Layer 7 of a small transformer language model trained on English Wikipedia (16 layers, counted from 0, width 64).
A neuron's activation on a vector x is GELU(weights . x), where the dot is the dot product.

Input weights of the MLP neurons that the questions are about. A number n stands for n times 0.0021.
n8: -89 -172 83 -105 49 -70 4 78 -473 -32 23 32 251 17 -212 -55 -17 241 16 -57 -211 96 -80 -17 231 -53 33 4 102 -4 9 -120 -109 134 12 62 220 -45 141 -106 -299 68 214 114 -34 -76 226 13 -30 210 45 166 24 -414 113 137 -45 208 -30 47 -13 -263 46 25
n9: 28 -42 -13 108 250 -32 17 -166 -175 -248 -196 108 137 -39 110 -56 68 4 0 -23 66 -65 -41 -108 52 -155 108 142 -234 26 -220 105 44 72 175 -115 -54 120 251 -193 21 -124 362 -113 -122 -113 -293 -355 133 -275 241 -185 -90 102 99 42 164 269 31 -98 22 -22 -217 -4
n23: -4 261 -39 -254 -240 156 -8 -209 -8 26 -140 -34 9 160 -108 52 194 30 84 304 -143 47 -13 215 0 -157 63 133 -74 -181 -209 13 162 -184 136 269 196 160 154 132 80 242 0 -40 159 64 -202 -44 179 153 30 -115 -50 68 119 49 -34 -61 -60 -94 -62 64 -65 20
n43: 166 -52 82 265 55 72 -397 -27 -37 239 101 -142 52 145 -70 170 18 -125 -29 64 -19 -303 -160 23 174 421 151 38 100 39 164 -78 94 -130 0 81 -9 296 -169 48 59 -35 -156 -13 -57 213 -68 -101 -227 -99 37 117 95 74 -113 42 178 -71 35 196 185 185 -255 -78
n86: -64 135 209 -73 113 -120 177 168 -292 130 128 8 -79 -78 -43 -56 -250 70 -70 -117 -188 64 77 183 -197 -150 162 99 43 -68 -69 -267 -117 -155 89 165 75 430 -144 -235 29 -131 42 -34 99 129 13 199 -132 -125 105 -67 223 -253 -49 156 88 -29 -65 -287 -31 217 -121 -39
n97: 211 120 -114 -44 -134 -97 -196 220 -179 120 -132 77 77 -125 -256 -38 18 98 4 317 -44 0 28 9 169 -30 75 337 -10 -44 91 290 106 -9 296 -166 -91 151 191 -103 34 -18 255 0 40 -4 0 -260 -136 245 251 184 41 -195 -272 -59 -19 89 -147 119 74 -198 5 213
n114: 31 -231 -50 4 127 56 -302 13 4 -135 -83 60 -68 -59 -287 381 70 -56 -88 -26 242 -137 97 165 50 186 4 -128 138 -17 261 -93 -156 -43 -279 25 142 62 -57 13 113 -51 -14 -46 -151 -172 33 160 -163 43 45 -4 319 -63 74 -48 189 -148 -232 103 26 -152 50 -326
n139: 21 -155 -117 -94 -198 261 -149 -61 241 239 -98 246 349 130 40 86 -21 -118 -156 145 -43 138 -68 103 -30 382 88 5 60 -206 -11 177 274 -41 -63 219 91 320 264 45 -176 0 -16 -168 193 213 -48 -364 227 -41 -79 -256 -257 32 277 -113 5 -14 5 -193 -46 220 -43 173
n151: 72 114 -336 13 132 -198 -68 192 -32 -23 65 -28 -148 38 -163 -64 4 -32 126 -31 5 -106 4 22 -263 184 202 0 -56 -38 -247 85 38 188 -29 -104 61 32 125 30 -37 -34 64 102 136 -132 -249 90 43 -66 145 9 -181 -431 -308 -12 -55 129 115 -296 254 -304 5 -13
n154: 24 58 -147 -54 338 350 41 148 -86 -73 -54 -39 -83 150 -100 -29 5 65 -142 118 -54 -125 47 -117 234 83 -116 4 143 -205 291 -237 112 176 -176 305 14 449 -175 182 -104 -196 29 -162 149 108 92 -100 83 42 0 -191 10 168 303 -82 -126 34 81 -88 37 5 -215 -76
n166: -337 23 -46 113 78 -57 0 -259 45 -36 -351 -28 68 -283 250 -23 31 56 -72 -207 73 92 49 13 75 -113 104 153 -120 50 72 -31 190 315 -95 -37 86 223 26 76 77 -132 -36 -67 34 197 -119 194 274 70 27 -174 44 139 187 48 163 72 30 -267 221 -246 23 4
n179: 58 255 21 51 16 48 123 148 -211 123 -125 -137 -188 85 -367 -119 184 0 -36 67 0 -277 107 -61 -148 -86 126 235 79 -172 -118 125 -205 -104 211 -241 -464 58 0 -43 -106 -47 160 21 -102 -17 4 77 48 145 -113 -281 -24 54 110 162 77 -40 8 -173 -105 30 -14 -4
n185: -188 178 -21 72 50 -114 -102 -74 -405 27 14 -142 32 120 329 -119 -4 69 231 116 65 13 120 9 47 29 34 98 135 97 82 71 297 218 -91 142 57 -5 -111 137 0 -155 92 102 301 114 -104 64 0 -220 41 145 137 -276 84 190 41 141 315 109 127 -248 -14 55
n236: 116 59 105 -182 71 -125 7 -45 -112 -204 96 -17 -349 85 -177 -166 -106 84 -52 -73 -195 47 15 -76 33 -137 155 143 8 -98 -153 15 371 60 122 122 15 39 -80 55 32 189 288 58 -44 113 132 -92 26 19 210 83 -101 -117 -95 45 -35 31 33 105 -211 55 -190 -113
n255: -15 -10 422 142 -291 -100 -64 -165 -97 -64 -126 -110 125 457 254 109 157 114 228 -34 -60 141 -96 -33 -73 -40 -114 -132 55 -200 -74 14 -98 14 -238 95 -71 -93 -48 -60 93 -214 149 -50 -87 -28 76 -60 183 38 -88 176 212 -98 48 324 197 -66 -41 -230 -242 69 -189 -160
n258: -346 57 -271 90 92 -157 -66 -186 -130 -40 -113 -78 -307 70 66 -142 -251 102 20 116 -89 -8 233 -30 -131 -51 247 27 -130 309 -53 30 23 -13 -84 0 21 35 129 21 -91 4 -71 -287 201 -107 -140 -83 109 47 -17 55 -52 -298 157 63 35 281 -86 118 8 -4 156 -33
n282: -46 154 17 357 -42 54 69 -133 -14 19 -9 -186 338 248 104 -117 273 219 215 -349 -207 -116 -163 108 -125 -92 68 41 5 -210 -135 118 137 -84 55 76 -124 -183 86 -340 46 -96 -159 -34 346 155 169 70 22 81 -78 27 -65 -83 18 74 -88 -12 -17 80 27 61 47 -22
n296: -110 22 -75 0 -105 -166 -8 -49 0 -116 -123 103 -100 -28 230 220 42 54 8 -42 200 -354 -118 25 -144 -81 -194 -207 13 186 -232 -8 190 -57 20 -27 119 -51 -71 202 -73 -73 95 48 116 -308 -82 48 155 71 -149 -58 -203 -299 95 122 34 -270 -84 -102 149 109 139 -36
n298: -254 31 274 166 -95 -55 -94 -168 39 -83 67 -156 -97 -62 -234 -35 275 -121 109 34 102 255 -81 -42 232 -138 113 12 -219 -81 22 -69 -124 117 140 0 -238 173 137 -115 -164 165 18 122 -41 0 255 -86 200 -13 82 51 -268 -130 76 70 -48 124 86 179 -21 218 -62 89
n330: -9 5 156 166 137 -5 101 199 -168 -33 333 -92 143 -115 -35 290 -64 -21 -80 -207 48 -22 65 5 -57 85 -70 -156 -48 44 -179 -157 -323 -72 43 276 162 117 -405 93 105 187 256 -158 57 57 64 80 9 305 -14 -219 157 -220 14 59 231 -67 159 185 250 13 -14 -53
n404: 53 -15 -68 -282 80 -218 87 -99 44 -339 -85 26 -104 -78 217 -153 309 -179 149 -43 234 -154 341 128 -55 66 -217 -250 105 154 54 -120 26 277 -202 22 -159 58 77 51 101 -97 124 -18 -178 37 -237 156 140 -289 24 -114 42 -24 -204 166 -5 -65 147 -215 146 -74 -213 -100
n417: 106 237 -31 231 113 -12 -62 -48 266 -4 -72 66 75 284 39 -13 0 18 137 -69 101 31 97 88 77 205 -19 118 191 280 100 -142 -52 151 -45 175 51 -49 138 -152 89 -215 154 66 43 -154 -60 47 229 56 164 -292 -62 4 -92 129 58 -162 -105 -32 120 55 -75 227
n448: 116 -156 64 -102 -148 -158 50 -12 36 -102 8 7 -207 -11 188 25 -166 -22 171 -60 153 200 -24 146 -231 107 192 128 46 155 -57 -104 -90 -113 -4 146 199 -105 -243 46 4 73 -193 -144 -53 -137 22 138 66 -47 101 20 -53 -386 51 36 115 123 11 47 67 96 -37 327
n477: 13 -164 -134 -107 -144 -116 -156 45 -68 39 -48 -53 -199 -169 137 4 -12 195 214 -84 9 79 -231 -120 64 193 36 4 149 -214 73 -71 370 -82 -78 255 241 -237 134 149 -69 -150 13 -136 152 251 8 -48 102 -62 81 29 -60 4 -8 -179 56 145 -156 86 -70 -218 -108 28

Each question shows a token from some text and the vector x that enters the MLP there. A number n stands for n times 0.0077.

" 2015": 18 70 17 5 61 -55 364 -79 244 -7 75 -25 -21 -252 121 88 -7 -82 -222 86 -233 -67 -329 -74 61 -178 142 -57 221 103 -37 -44 -146 -149 -259 9 142 -60 -59 58 16 99 5 236 8 7 71 -30 -27 -164 -152 172 124 146 -162 13 143 94 -12 155 62 -42 15 48
Which neuron lights up most? n330

"vi": 164 -3 -137 -99 32 -58 267 -133 158 -77 -54 77 -76 -167 166 -151 -94 73 -135 8 -185 8 -162 -140 -21 -143 209 -11 -94 -73 -26 58 -363 32 -184 -156 144 -95 -36 29 32 -66 -241 205 -16 -57 155 28 93 30 -120 111 18 290 -100 -180 -67 209 52 -13 79 -32 -76 -164
The most active neuron and its activation: n166, at about 1.7

"din": 227 -29 -87 -88 -102 -50 107 -20 95 -140 -11 56 -64 -121 183 -155 -47 116 122 -23 -120 -30 -126 -142 71 -197 -8 73 172 91 -10 190 -272 1 -119 -259 29 51 -53 14 126 93 -60 98 -97 10 174 76 174 -80 -251 138 275 310 -231 180 -60 99 -85 76 -43 1 -51 -143
The two highest activations, in order: n255, n404

" 15": -1 67 -162 -15 -14 13 362 -202 39 137 49 -115 -85 -133 166 -149 104 20 -85 119 -90 -93 -321 -1 -57 29 11 55 89 -69 135 125 -205 -102 -3 -17 128 24 -17 46 212 94 -18 256 -50 -13 120 -111 103 -215 -100 102 -26 301 -207 21 43 144 157 219 23 -95 147 -17
The most active neuron and its activation: n282, at about 0.42

" After": -24 79 -92 -183 -75 91 243 -38 155 -15 -140 -193 -26 -94 40 -56 61 71 -240 -47 -188 95 -104 -56 -23 8 181 -79 119 55 -141 133 -169 -171 18 63 41 -155 110 -24 158 -41 -101 132 126 -158 108 21 190 -309 -179 240 93 329 -194 8 88 -37 45 95 155 55 90 -31
The most active neuron and its activation: n282, at about 2.2

"s": 86 33 -178 -106 53 140 350 -100 342 16 119 78 14 -175 126 29 -71 -67 -129 5 -143 56 -278 -49 93 -12 143 -235 246 76 95 148 -80 -53 -64 -30 -41 -28 68 119 45 -208 -50 261 -38 96 177 116 -15 -29 -277 11 23 149 -157 -34 96 -20 -63 33 80 -65 97 94
Which neuron lights up most? n139

" None": 108 163 -136 -188 27 129 223 -126 342 -87 137 -107 -73 -151 54 -60 65 61 -24 130 -169 -3 6 -43 35 20 268 59 175 -49 48 177 -50 -155 -211 -168 -71 -76 -48 -74 101 66 -33 170 5 56 152 -31 77 8 -50 240 -21 381 -71 182 44 -13 163 197 48 62 37 -44
The most active neuron and its activation: n236, at about 1.3

" and": 30 -97 19 -121 97 -35 200 34 304 -24 33 -113 67 -249 85 -179 -179 124 -267 186 -132 220 -22 -167 63 -141 116 -207 226 45 -77 37 -61 -134 -133 -5 107 -6 65 -152 99 69 -42 249 163 -159 126 -138 -22 3 -161 96 -34 203 22 9 34 69 21 168 66 -150 134 -26
Which neuron lights up most? n8

",": 67 16 -180 -188 17 64 286 86 171 -45 82 -68 140 -117 151 -75 -208 46 -205 198 -63 66 -87 -202 83 -267 103 59 262 247 -86 90 -182 4 -20 -95 57 -2 -43 96 127 134 97 310 86 -149 280 67 42 11 -139 37 77 162 -87 8 64 21 32 75 19 -37 -7 61
The most active neuron and its activation: n8, at about 0.79

" Is": 70 87 -34 -181 -73 61 122 -126 112 105 127 -128 -148 -23 161 -138 35 86 -51 90 -190 -61 -92 50 76 -1 287 -94 35 123 -51 110 -92 -115 -296 -201 102 -103 -7 88 134 -134 17 157 46 -46 195 135 206 -226 -81 128 137 319 -101 -145 119 82 2 181 -6 17 193 110
The most active neuron and its activation: n477, at about 1.2

"ming": 115 -20 -49 -110 -64 108 281 -105 121 60 53 4 131 -88 131 -64 -155 113 -126 -100 -69 -127 -168 -130 137 -24 169 -243 239 -31 33 4 -189 -54 -22 -63 154 -18 74 -156 6 50 119 128 -96 -44 14 108 176 -79 -202 2 203 395 -145 -46 12 144 198 158 148 -76 30 134
The two highest activations, in order: n330, n166

" at": 63 113 -78 -191 -110 -27 -5 -127 165 65 106 19 -19 -84 9 -133 -223 -68 -114 147 -214 53 -142 -194 -44 -164 -3 -103 297 219 -139 206 -245 -33 -285 -59 23 -209 152 -161 -37 19 43 100 64 -192 91 -46 34 -128 -77 212 144 156 -115 -66 47 -15 62 113 95 -10 86 -138
Which neuron lights up most? n258

" Like": 136 119 -146 -197 -118 61 164 40 289 19 -2 -37 79 -8 89 -154 47 34 -207 -35 -114 -25 2 -65 82 -48 248 -87 139 15 -52 100 -149 -294 -150 -111 85 25 -65 -162 160 -114 -79 -54 -3 -135 175 62 205 -269 10 129 117 245 -181 -18 48 86 140 203 154 -83 129 -57
Which neuron lights up most? n282

"idi": 168 -172 -192 -32 -242 -53 224 -50 135 -111 214 53 44 -14 38 -83 -134 97 -109 1 -130 38 -78 -182 328 -163 166 -60 78 24 172 62 -177 63 -102 -164 163 118 -68 18 -146 -27 -92 86 -63 -116 159 78 96 -244 -212 124 -121 231 -156 14 -13 105 -58 135 44 65 103 -45
Which neuron lights up most? n8

"On": 90 -30 -140 13 -155 -93 210 105 177 -83 -33 -205 -26 -27 -25 -77 -22 134 -156 61 -312 51 -15 -111 92 123 142 -154 131 105 -153 -4 -146 -148 -128 -1 166 -25 32 -160 -28 -59 -136 279 76 -229 131 -52 199 -128 -70 173 -70 250 -228 55 176 13 54 45 106 55 -140 -139
Which neuron lights up most? n151

"omm": 72 -184 -154 19 -51 -3 113 -28 273 47 54 38 -129 -277 125 -11 -142 165 -71 -63 -140 2 -181 -26 55 -68 106 -26 -93 -58 -52 156 -404 32 -172 -102 119 -38 -49 50 19 -70 72 168 -20 -20 -164 -106 -22 -147 -276 387 -70 149 -6 -81 -2 66 -37 85 -87 187 38 22
The three highest activations, in order: n448, n477, n258

" own": 173 102 -56 -58 17 60 182 -86 231 35 167 18 170 -68 67 -44 -167 129 -80 105 -62 93 -150 -102 97 -175 264 -113 349 69 -27 23 -150 -225 -199 -3 191 45 -51 91 83 76 72 89 -253 -60 97 14 9 -23 -204 178 139 237 -89 98 45 -114 37 146 118 -35 99 -115
Which neuron lights up most? n330

" in": 68 43 -194 -30 -10 -107 238 -71 301 4 42 -95 -62 -129 112 -23 -179 -84 -55 130 -291 125 -156 -26 -1 -94 168 -35 292 242 -22 44 -62 30 -170 -9 179 -145 -87 -47 30 -74 34 54 90 -305 119 13 23 -141 -152 219 -79 199 -76 -4 49 9 61 193 97 -163 -31 -110
Which neuron lights up most? n258

"26": -48 -48 -129 -52 -198 -26 238 -107 140 22 94 -7 164 -182 123 -28 -56 -119 -256 124 -357 -63 -126 -163 16 -160 -18 71 183 152 74 129 -244 -141 -75 -194 235 17 -11 -74 -38 138 59 236 -64 66 65 -48 1 -14 -104 179 21 256 -142 110 72 82 50 141 -47 -26 -5 67
The two highest activations, in order: n8, n97

" mat": 153 47 -35 -119 154 58 159 -59 309 -21 191 27 5 -63 48 -181 -112 106 -27 28 -125 101 -187 -97 -18 -160 267 61 188 13 40 238 -84 31 -98 -123 92 -49 -101 79 6 -9 -2 14 -17 -9 133 167 193 -188 -313 265 63 200 -65 -65 17 -166 145 124 24 173 122 -106
Which neuron lights up most? n236

" the": 165 120 12 0 -18 -64 305 -71 187 123 108 -126 16 -209 -120 -107 -133 30 -133 153 -81 91 -21 -134 94 -138 126 -80 278 -112 176 189 -265 33 -139 -2 112 -8 74 73 80 107 -51 252 -43 -240 137 25 83 -247 -151 148 -41 138 -86 8 127 -69 112 130 -109 -58 -69 9
Which neuron lights up most? n298

" The": 138 217 -10 -79 -20 -105 212 -22 276 181 11 -77 -51 -47 35 -203 -121 19 -115 79 -84 -54 -78 -46 83 -73 299 -99 248 19 58 176 -330 -90 -224 -41 121 -1 113 151 96 128 -95 139 16 -144 37 30 119 -233 -83 142 3 218 -86 -17 104 -37 -12 118 -22 -76 163 148
The two highest activations, in order: n417, n448

"\n\n": 169 -44 -102 -73 52 -118 340 -60 112 -14 143 -148 -34 -171 85 -29 -25 114 -152 31 -245 -15 -116 -144 106 -307 106 -39 145 -75 -67 107 -217 -115 -4 -44 -7 -84 3 121 -104 -92 67 218 99 -173 50 -102 -36 -286 -56 1 -67 269 69 241 162 -19 59 108 71 -151 -83 -13
The three highest activations, in order: n9, n179, n236

")": 167 50 65 -8 173 -25 244 -27 351 -14 126 -169 -83 -253 188 -69 -38 8 -197 194 -103 136 -165 -53 108 -172 104 -118 234 97 -2 64 -220 -41 -128 -128 -2 -34 -14 75 25 20 12 271 -6 -32 61 -113 92 -39 54 -50 -179 233 21 140 123 -39 22 273 91 16 16 28
The two highest activations, in order: n298, n417

" Olympics": 69 78 -49 -193 74 23 339 -59 124 -81 57 46 -79 -198 -10 -34 -15 64 -114 120 -183 -36 -440 -110 45 -73 111 46 273 84 101 66 -52 11 -158 87 68 -130 148 70 11 66 -51 312 -128 32 160 75 76 -183 -107 203 108 181 -126 89 37 111 4 30 93 -76 124 2
The most active neuron and its activation: n477, at about 1.9

".": 198 -36 -229 -35 37 -149 217 -129 343 -83 80 -91 -29 -175 187 -132 120 56 -21 52 -353 -57 -83 -29 -7 -245 112 34 156 205 -62 92 -156 -126 -86 31 5 59 17 -26 198 44 -5 159 -97 -134 166 -81 -19 -130 -6 45 -41 255 51 152 126 7 105 146 -65 -131 53 15
Which neuron lights up most? n9

" order": -40 -27 -204 38 124 26 237 28 185 -85 131 -101 24 -135 -2 -196 -137 99 -74 49 -134 105 -134 -3 159 -150 349 -138 55 199 -3 33 -51 -133 52 -156 261 -16 -33 99 -15 -128 -102 209 -83 -31 186 58 50 -147 -69 150 181 267 -106 144 77 -101 -27 -52 109 -177 143 76
The most active neuron and its activation: n166, at about 2.1

"'": 237 14 -29 -167 101 41 58 -138 245 73 111 -61 18 23 269 -51 97 93 14 196 -149 -22 -63 -74 -9 55 214 -143 202 147 -12 94 -121 -140 -231 -72 255 87 -186 58 99 22 80 213 50 -83 38 74 28 -196 -120 150 162 200 21 -64 19 112 228 187 108 -15 180 -16
The two highest activations, in order: n185, n43

" won": -113 55 -97 -136 -156 -86 166 -117 245 -45 93 -18 -5 -87 34 -14 -102 62 -240 154 -215 -25 -190 -54 -122 -227 83 -191 176 134 -70 121 -124 -207 -326 72 62 -109 25 -17 49 -43 97 219 -45 -45 112 80 127 -121 -73 214 65 146 -230 18 -18 27 1 42 124 -62 204 -163
The most active neuron and its activation: n296, at about 1.7

"ition": 93 105 -48 -127 48 38 195 25 185 -110 83 -11 -35 -207 166 -85 -194 6 -118 -36 -194 -134 -163 -86 140 -58 56 -208 262 -27 -12 169 -193 -17 -143 -120 234 -162 -25 67 -11 -95 -111 188 -136 78 177 -57 148 -34 -240 -52 157 318 -118 -111 122 57 55 -8 -50 -45 106 101
The most active neuron and its activation: n477, at about 1.1

" Tour": 36 149 -78 -209 -18 -65 196 2 94 -140 103 -13 10 -141 209 -89 -69 -6 -180 -66 -175 97 -364 -89 40 -213 173 -58 289 154 20 126 -40 -63 -264 -99 161 33 121 121 -53 51 -113 63 -175 -23 175 100 52 -163 -73 210 63 180 -102 11 -58 50 77 152 70 -77 131 -55
Which neuron lights up most? n477

"ry": 109 0 -78 -68 49 140 327 -94 183 11 204 -3 58 -222 206 -111 -44 75 -75 -93 -130 101 -108 -71 58 -3 119 -112 302 -51 116 230 -162 -7 -185 -256 120 -15 -21 75 109 -41 -7 128 -32 -42 134 -4 290 -65 -130 -115 107 253 -167 -19 -34 146 86 40 -80 -16 96 112
The most active neuron and its activation: n166, at about 1.4